Layer 11 of a small transformer language model trained on English Wikipedia (15 layers, counted from 0, width 128).
A neuron's activation on a vector x is SiLU(gate . x) times (in . x), where the dot is the dot product.
The model reads these tokens: " in" " G" "er" "mi" "s" "ton" "," " just" " 13" " "

The vector x that enters this layer's MLP at each token. A number n stands for n times 0.044.
0 " in": 3 -22 -4 9 -16 86 -5 33 0 -16 13 -36 -12 -35 -36 34 -21 -25 -8 3 -22 -43 4 17 7 -13 -20 -7 38 33 -19 23 -45 -26 -14 -49 51 -3 12 -3 -12 12 6 -23 -4 20 -11 26 3 18 3 12 -16 -19 -59 26 2 11 3 3 -35 -3 -36 -30 40 -20 -19 -5 29 14 -7 6 24 -11 -15 -6 24 20 2 59 39 -26 22 13 11 1 4 22 23 0 -41 15 -17 2 -13 17 1 56 -24 -13 -57 -4 0 -3 -9 -27 -10 29 -55 3 -57 3 2 -16 -21 9 -5 7 -30 -5 11 -12 -36 16 35 -17 -2 0
1 " G": -5 15 -43 9 21 9 -8 29 -9 5 -2 -24 -23 -13 -11 25 55 -9 6 3 -16 27 -38 1 -45 27 -11 11 4 -50 7 37 22 0 -52 -6 42 -25 -2 13 6 27 -2 -44 24 -35 10 11 25 -9 -30 20 28 -39 25 5 14 36 -13 56 -19 -38 40 -10 -36 -42 36 43 -15 31 -23 10 7 4 -68 -1 -25 11 -1 -8 15 -21 16 45 4 -25 -41 46 9 45 -22 -22 -1 51 -12 18 -10 16 0 -17 6 -5 4 3 20 -10 -4 -1 -8 9 -30 0 22 31 -54 27 4 19 21 31 -36 -2 -7 -13 -19 -1 15 -15
2 "er": 17 22 -2 21 -20 15 -21 -22 35 5 -12 22 20 -22 -56 23 44 10 -8 -20 -22 -39 -27 18 13 11 27 -36 20 19 6 55 -1 -7 -36 15 -29 16 7 9 4 -12 -21 23 37 -23 2 9 24 -34 -19 35 -13 -20 -38 21 5 11 -10 43 1 3 32 24 -29 -21 -50 -46 -13 21 3 -14 2 -54 -10 11 -12 3 -10 4 -3 -1 -10 36 25 3 0 21 25 50 -9 17 0 24 -21 1 -42 40 15 6 34 -19 22 22 41 -45 25 -38 -31 0 -8 12 13 26 51 -4 -16 5 -51 11 -52 -9 -2 15 -30 44 20 39
3 "mi": 29 2 -14 -32 0 12 -52 -23 3 4 -17 -3 51 -14 -8 55 -4 20 -37 3 -12 -5 -9 1 16 15 -12 -44 30 -6 4 4 -2 -67 20 -25 -47 37 -25 -16 34 -55 -1 2 0 31 29 18 -59 5 15 -6 -26 -17 -18 30 -15 -7 -24 22 -14 8 37 2 40 13 41 7 0 -14 3 -24 50 -18 -32 -9 -31 32 9 -17 -14 -5 -8 33 -36 2 1 -16 -17 14 64 20 -58 -20 -8 -40 -15 39 -15 6 12 5 7 40 -14 -14 36 -13 -23 36 -2 3 16 -1 31 -3 -11 38 -6 -30 8 13 12 40 -39 35 50 7
4 "s": 28 -21 9 19 24 10 21 -4 -15 11 30 -19 2 27 34 -8 27 1 -48 -1 -40 -37 -13 30 -29 -1 -1 21 2 31 22 66 -51 5 15 -6 -18 -8 -33 35 10 31 6 -17 -1 -19 3 -21 -17 14 6 -22 27 -21 -7 25 -8 32 -15 14 1 -3 -17 -1 13 -13 -22 -3 -45 2 10 -21 10 -19 -42 -9 15 -36 -33 -1 -19 9 7 36 -66 -31 55 -26 -45 -11 -2 -33 7 -16 5 1 -50 50 -15 5 -24 0 1 23 -17 -70 3 -39 -39 19 14 -20 20 -7 57 -3 37 36 35 -11 -7 -8 -27 6 -13 -9 3 -10
5 "ton": 20 12 2 -7 -4 0 21 33 -8 -16 17 -5 14 35 6 21 40 -24 -34 -33 23 -23 -12 31 5 33 16 36 33 2 -12 14 -28 28 12 -4 -39 -1 -3 -15 1 -35 13 -47 38 -31 5 22 -26 6 -2 -21 1 -23 -55 -33 47 12 9 12 -14 -8 -39 -7 -9 -6 2 -56 -1 7 8 0 28 12 -2 -22 -18 -20 5 -15 -23 -33 -14 54 -73 1 -11 20 -10 -40 -12 -11 -17 -24 7 -10 -11 6 -35 -21 -29 12 15 17 -24 -60 13 -14 -29 -35 22 -31 35 21 20 -34 1 17 33 12 -48 16 -38 -1 25 17 2 -46
6 ",": -34 -2 -40 6 -30 44 -18 -16 -31 1 10 -15 4 -4 -7 9 15 -2 24 2 -28 -51 -31 21 -21 11 31 -5 22 -72 41 4 -66 0 0 28 8 -7 36 -18 -53 -37 -13 -12 22 48 -28 -40 -4 17 33 -9 -18 -3 19 6 3 33 -19 -21 -3 -28 0 -10 -10 16 -5 -16 53 23 32 -3 5 14 -5 -51 -49 -4 42 -26 -16 19 -12 -15 2 -23 22 20 11 -4 -44 -27 -8 -2 14 11 2 43 -2 -9 -12 -23 -14 21 8 -11 6 47 -36 -12 -15 12 19 -29 -8 -1 16 15 -19 8 16 21 -28 11 32 -41 25 -26
7 " just": 16 -29 -26 -10 -49 -14 0 -39 -25 17 -23 -37 -37 -8 -41 15 -17 -8 -5 24 -26 -7 2 -22 -19 -33 1 -44 -7 -17 4 -41 -57 -37 15 -32 12 33 -34 6 -18 7 6 12 25 32 -10 25 1 -4 15 34 -53 2 0 10 5 39 -14 -30 -24 -17 11 -33 -3 -6 26 -39 39 27 54 17 4 2 35 27 24 10 60 -20 0 20 19 -12 18 15 -11 22 25 6 12 -14 -16 23 -23 -11 -37 26 6 -40 23 39 -15 -6 -31 -49 -6 20 -30 20 -9 57 -9 -15 14 9 35 11 5 -16 3 -40 25 -7 21 17 -38 -26
8 " 13": 23 -14 -13 -2 -37 18 2 6 -15 25 -37 11 -25 -11 21 48 36 7 -44 58 -7 20 23 -9 -11 -8 -26 -23 56 -18 43 40 -61 -4 -13 -5 9 13 -47 -10 3 -63 0 -7 37 10 -13 -10 33 37 -2 4 25 23 21 -17 -49 -1 -16 24 -3 -25 -9 14 -21 -12 27 -11 -33 3 17 -16 -29 -7 -9 -26 19 -9 -65 -37 -25 1 -10 16 -21 -49 -20 7 -26 3 5 -5 37 -23 17 11 -28 -6 -23 -37 -16 1 17 3 -30 4 -5 29 9 22 15 40 18 -40 -14 15 27 -5 -13 2 -21 -14 6 -27 11 14 -3 -14
9 " ": -2 -25 27 -17 2 -38 -14 -20 -24 -4 -12 -22 0 -20 -7 -10 21 -22 -65 3 -8 31 4 2 -26 -17 9 -14 -17 54 33 19 -24 -2 -34 -13 22 2 -27 7 -6 -41 7 7 -8 -25 -18 24 0 11 32 6 -22 -9 50 -5 4 2 -11 15 0 -28 7 -20 -30 -47 3 16 10 -19 32 1 -32 32 46 -6 -5 37 -95 7 -20 18 -11 20 40 13 -18 12 24 -41 4 -12 29 21 3 2 -35 14 -13 -17 25 31 -3 -6 -12 -29 -6 18 -15 23 -83 -19 -7 -1 7 -15 19 27 -3 -4 -20 5 1 50 59 -13 -23 -3

Each question shows the input weights of one neuron of the MLP. A number n stands for n times 0.0044.

n256 gate: -4 29 -2 55 -28 -7 39 14 24 -5 7 26 -27 -6 15 32 -7 40 14 -14 19 8 -28 -7 35 -13 -12 -10 -8 14 -35 -6 28 -26 4 23 -17 1 43 25 20 -3 -20 -12 17 -15 -27 23 12 18 -30 -8 -13 9 31 34 -4 3 -14 -7 18 3 0 -54 26 1 -3 5 20 -27 -30 0 -3 13 -43 -28 9 -5 8 22 1 5 -11 -13 -55 -30 -3 11 -24 34 -16 -32 -1 33 -13 -3 12 11 26 -24 -21 26 -38 -47 -30 13 -45 -20 -5 3 24 8 1 13 12 3 8 -5 28 -24 6 1 -9 -12 -16 -9 -39 12
n256 in: -42 35 3 -24 -17 -10 13 13 -8 13 -8 15 -11 -13 33 -10 24 18 0 35 23 21 -7 18 14 -15 -3 -24 10 18 -9 32 2 4 8 -49 -1 -9 -4 -6 1 4 6 9 -22 5 50 21 27 9 -24 6 9 -10 11 11 5 1 -2 -1 -23 -11 23 11 19 26 43 -2 -19 -25 -9 -25 -17 6 -22 -63 -29 37 10 -44 -29 -4 27 28 -12 27 -15 -37 -3 23 -19 -21 -5 -11 2 2 27 -13 2 -1 -21 -2 -16 16 -34 -6 -25 23 -44 -37 4 8 9 10 9 16 45 8 17 -9 25 -33 16 21 -22 5 -4 -19
On which three tokens does it fire most, strongest first? 1 " G", 2 "er", 4 "s"

n188 gate: 39 -8 -9 -20 -11 -33 16 21 5 20 -26 -7 19 -30 22 -50 -12 -18 22 15 -8 -1 -10 19 0 -5 39 -10 -19 5 9 -30 -19 -1 8 -4 11 -16 -16 -1 -26 -15 -19 -34 10 44 27 61 25 32 18 -23 26 -31 26 -9 23 19 -18 -3 -17 23 7 -4 -7 55 21 -8 -29 -13 14 -9 -11 15 3 -38 -24 -11 10 1 0 -20 25 10 3 35 27 -19 -37 -5 3 21 7 -26 -16 -26 17 -50 2 -6 -2 41 -3 -2 -11 48 -11 13 66 10 -10 42 -5 1 5 13 -3 17 5 2 11 20 26 -16 6 36 -44 20
n188 in: -32 14 17 14 -1 44 24 21 2 -27 5 26 -12 -7 -2 50 -7 -29 18 -17 -13 3 -3 -15 14 -35 -1 8 -3 14 -7 15 18 6 5 10 -1 16 -1 -30 16 2 12 25 9 -15 -12 -44 -24 14 7 66 -22 54 -41 15 -75 -18 -6 -3 -21 -11 2 14 -22 -27 -13 21 -21 13 -10 -12 9 -14 16 6 -13 14 1 13 5 -7 6 35 26 -6 -1 -15 12 -10 5 -28 26 -49 -19 3 -25 42 27 21 -28 1 6 -8 45 19 -21 -13 -7 -41 23 3 16 -15 -13 22 32 -45 21 -1 -35 -9 -9 5 -12 -23 53 -13
Which token does this neuron like most? 8 " 13"

n312 gate: 6 45 29 0 32 -3 -28 35 33 11 23 -7 -6 -40 -3 19 16 6 -26 -15 11 20 -9 50 -8 -7 19 30 18 -11 -29 1 20 -6 13 -17 7 -13 -5 42 -6 11 -28 31 8 -5 32 9 -1 23 29 15 28 -19 1 -49 27 3 -32 -28 -22 3 -18 20 -1 19 7 -6 7 22 32 -10 -14 -9 -27 -23 -7 13 -12 22 -9 22 24 -46 35 30 26 1 20 -28 -28 53 0 -25 -34 -46 17 -22 -29 20 21 19 1 21 7 28 -32 3 8 28 16 -26 -5 -24 9 22 -37 -26 -27 -17 54 26 3 -7 4 27 9 15
n312 in: 11 19 -1 27 24 9 -39 18 26 22 0 -44 5 16 -13 18 3 1 -35 -8 22 18 -28 38 -7 -11 13 19 37 21 -4 -9 -18 -9 -27 5 -41 -11 -41 5 4 20 -29 -12 3 1 22 13 -27 -1 22 45 59 11 26 -23 4 23 6 6 -12 21 -13 5 -13 24 -1 -11 23 29 26 -3 -8 -29 -25 20 1 -10 -32 9 -23 -4 -7 -8 38 32 1 17 22 5 -41 22 -17 34 -4 -34 11 11 -55 4 11 7 16 11 14 -13 20 12 -37 4 -22 -5 -26 -6 8 -1 -28 -16 -15 -9 14 49 -22 25 38 -4 3 -22
Which token does this neuron like most? 0 " in"

n139 gate: -61 22 11 -50 43 5 12 -28 -26 -48 -18 17 33 -22 -11 -19 -17 -19 28 14 -1 -1 -6 -37 27 12 -45 35 30 22 -58 22 -11 -13 1 0 20 13 5 -29 24 -20 2 26 28 -11 -48 20 64 -2 -1 8 2 -20 5 14 -37 -22 -14 -9 14 -9 -8 22 -13 44 -1 16 -30 -13 9 -3 0 -21 -6 -8 21 86 6 2 -8 -22 -13 -41 -41 -27 23 3 -46 -35 -11 -15 -9 -14 -42 -10 18 -48 -13 -42 -1 -16 -2 -20 -22 40 -29 -17 1 5 -18 21 -19 -28 -5 38 -33 34 5 -3 2 -9 16 -40 12 23 44 11
n139 in: 15 -21 9 37 -22 12 1 -4 -26 31 -11 -1 1 23 -26 -10 -6 7 -7 -20 -26 9 19 30 34 -24 -15 -12 -24 -1 6 -3 -40 -1 15 -28 22 7 -13 14 -2 -3 22 23 1 -37 12 20 -27 6 9 2 -44 -39 -36 -5 -1 9 -8 7 -16 18 -22 27 -35 -9 37 -24 29 -4 -31 9 12 -32 7 -54 -29 1 -1 -7 -17 15 29 21 13 1 -10 -2 25 21 27 20 4 -33 -3 16 -9 -15 10 -49 6 20 19 22 -3 13 -20 10 18 -14 -19 14 -15 -62 -8 -18 46 -44 4 46 -31 -35 26 21 -12 3 -13 36
Which token does this neuron like most? 8 " 13"

n213 gate: -30 3 50 -19 -11 -26 15 -13 -40 -35 27 23 -1 -7 -13 4 -23 -6 24 -2 -39 17 -20 -27 6 5 55 12 -52 30 -21 -25 23 0 -15 2 1 -14 25 16 -16 19 4 16 -13 -2 7 -13 -12 -11 -29 12 25 -9 7 22 -13 15 14 -1 -6 -6 -7 -37 6 1 -2 35 -28 13 -2 6 27 -6 -31 -11 7 -7 28 23 19 -28 10 -44 12 1 -2 1 22 -3 1 -5 -3 13 -24 7 -3 6 31 -1 30 -7 12 -44 0 29 -7 -28 26 1 -5 -27 16 3 13 13 -6 0 15 8 45 -20 -17 7 -20 -24 -26 51
n213 in: 3 5 32 -38 9 -12 8 -19 -37 -15 -26 42 9 35 12 6 -13 5 -16 34 -30 -24 5 -42 -7 15 12 4 -43 -27 18 3 -12 -9 -10 -12 -19 0 -17 9 -23 0 -18 1 -17 20 -27 12 -40 -39 -24 21 10 -1 9 17 1 25 21 15 26 10 -19 -30 39 -28 -9 13 6 -41 5 8 29 4 -22 -7 12 2 15 -2 1 -21 -7 -23 -4 7 -2 -3 53 -10 -12 -1 -37 7 15 23 -20 -15 11 -41 20 -12 4 -9 28 2 1 -29 -20 10 13 -4 -4 36 22 -43 -10 14 17 -5 -8 12 -32 -5 -12 -1 8 2
On which token does it fire most, and how strongly? 0 " in", at about 0.18

n63 gate: -21 -18 6 -35 0 6 -31 -48 31 -2 5 -4 43 -39 -23 -26 -39 4 4 -12 -21 11 8 -18 20 -18 50 14 -25 0 -6 -29 10 0 65 -4 32 -26 -24 25 -11 -4 -33 21 18 -31 -32 -27 6 -53 -48 10 27 -39 -34 1 21 13 5 -16 -2 -2 34 -36 18 23 -7 5 16 24 37 7 -24 40 -2 20 -16 -8 35 14 4 10 -18 -55 -29 -2 -38 4 10 29 60 6 14 -13 0 33 30 -24 -12 -7 8 -14 29 -13 -25 7 -21 -42 22 9 11 1 28 10 -38 -1 -22 43 20 26 22 33 35 -11 -3 -12 -15 34
n63 in: 7 10 1 3 -28 29 -3 -4 -10 39 32 -14 -22 10 -58 19 5 -9 -30 -47 0 -21 3 -3 -46 20 7 -18 18 34 27 -15 -17 -11 -3 45 7 9 17 6 25 1 -26 -32 36 20 17 -25 -29 25 1 40 5 -10 -25 -52 20 1 -1 9 -43 11 24 24 11 1 -29 4 -16 32 18 12 15 -7 -18 -6 -15 11 7 19 3 14 10 16 -3 -26 16 18 -6 -18 -2 -20 -9 -19 22 -26 -3 20 -19 -12 -14 -7 3 -4 -14 -12 -5 -23 4 -9 31 -1 -54 19 11 36 26 -15 16 35 51 30 -3 27 13 -36 -28 45
Its two highest activations, in order, are on tokens 7 " just", 9 " "

n107 gate: -22 12 -28 -12 20 -14 14 15 7 -12 -13 -3 12 -14 -16 14 -20 6 1 27 1 19 7 1 22 -32 12 39 -2 -38 -13 -15 35 -6 6 -17 2 -16 6 -19 5 37 3 13 -33 -10 -18 25 -18 31 -4 36 36 3 -9 14 25 -1 -3 -18 42 -9 37 -1 11 -8 4 36 29 6 -39 -41 13 -18 14 6 -17 -22 -5 1 36 -20 -1 9 -20 -4 15 17 -8 -5 2 -54 20 -39 -24 -29 -4 16 8 -27 -12 10 -34 -1 -14 8 4 -1 6 -1 14 -4 -6 -47 -20 -8 -59 -13 -22 -25 25 -57 -26 10 -36 19 -3 15
n107 in: 8 12 -17 12 -10 6 22 -56 -33 -22 -15 -33 10 -23 -20 4 5 -1 -1 3 -11 20 -30 22 -26 19 34 -25 7 -27 28 -21 -2 -28 -12 -55 10 -5 -1 13 -1 9 -2 -6 7 34 -2 -5 -1 2 -9 -33 -7 -1 -7 -27 -32 -16 12 3 -10 -2 -4 -39 -27 8 8 22 3 17 4 -16 -19 -9 -20 -8 -8 11 4 21 -3 -6 -32 -29 1 19 -52 -10 16 -20 -13 -1 -1 18 -2 5 -1 45 39 -35 13 -61 14 -8 -21 31 4 -7 -48 -13 0 -15 14 -14 -35 6 9 -3 5 4 25 -6 28 -3 -24 -30 -32 36
Which token does this neuron like most? 5 "ton"

n91 gate: -8 -14 -26 -41 19 -27 41 -29 -15 -26 60 -12 5 8 -22 -30 -45 51 40 -26 30 43 51 -46 1 5 -34 5 5 -1 -1 -71 -6 -16 -10 -23 18 -3 11 -1 -16 -29 -12 -28 -9 -2 -2 -9 -6 1 -14 23 -3 13 -30 -35 4 -6 -15 15 48 62 2 5 -20 -16 -21 31 14 -14 24 -8 7 -6 15 2 0 -37 51 46 -44 50 -26 -20 29 -6 17 -40 -14 9 15 -17 34 -22 -17 -6 57 -25 -15 -46 25 -17 -24 22 12 -8 -22 -8 17 9 29 -29 -9 31 -20 5 17 -60 0 -15 -5 30 21 2 -21 -21 8 3
n91 in: -8 24 7 -7 11 -38 -5 15 19 -17 -42 11 23 71 -3 40 -23 -5 -56 -49 -7 7 -26 -24 -23 -10 10 12 -10 13 -36 6 -18 2 -23 8 -16 19 55 -51 34 21 27 -10 15 -31 7 11 -7 13 8 4 20 -14 -21 30 -12 3 15 -20 -8 -24 7 -59 23 7 18 -16 -11 -5 -60 -22 -26 13 -58 -10 35 13 -20 40 -26 14 13 36 -7 14 -41 -9 -4 -36 -32 28 17 3 4 19 -31 -14 -28 18 -32 8 10 22 -4 -7 31 26 20 61 11 12 -6 15 6 25 7 29 -12 5 10 -26 1 -16 26 26 22 21
Which token does this neuron like most? 6 ","

n240 gate: -21 13 23 -11 4 18 33 37 -33 5 7 13 -3 -12 0 -47 34 11 28 21 11 24 -13 23 17 -22 1 12 11 -10 -13 -21 -7 -24 32 -14 19 38 25 21 14 -7 25 -6 2 -18 8 10 -8 -17 -40 -9 35 12 43 9 14 15 -35 5 -33 18 -18 -7 -23 34 -1 32 -11 24 -4 -5 -11 -22 14 -8 -18 32 -8 14 35 21 28 -28 -23 -23 16 -4 13 16 -8 15 31 -11 17 -19 21 29 -7 -8 -17 29 -26 32 -47 3 1 -25 0 53 -10 -10 -49 -20 27 16 -2 -24 -14 5 1 6 -35 -19 -46 -45 -51 16
n240 in: -8 -10 -23 15 27 -13 29 31 -30 8 -11 -3 -6 28 -49 -26 -63 16 20 16 9 21 15 -9 1 -38 -6 -8 8 -12 25 9 6 6 -7 8 5 -12 6 -17 26 17 58 -4 -58 -17 -6 -10 36 21 4 4 1 42 1 -20 -24 24 -10 35 -22 41 -15 13 -15 -25 -2 18 30 -18 22 -20 30 -46 34 41 30 30 -41 36 15 -61 -6 4 -34 -6 75 16 21 18 -12 -1 16 -9 -1 2 -24 19 -14 7 -25 4 -45 -6 -6 21 1 -19 -14 13 -23 35 7 -8 -1 12 -15 -24 -17 -1 17 -18 4 -10 4 -25 8 15
On which token does it fire most, and how strongly? 5 "ton", at about 0.71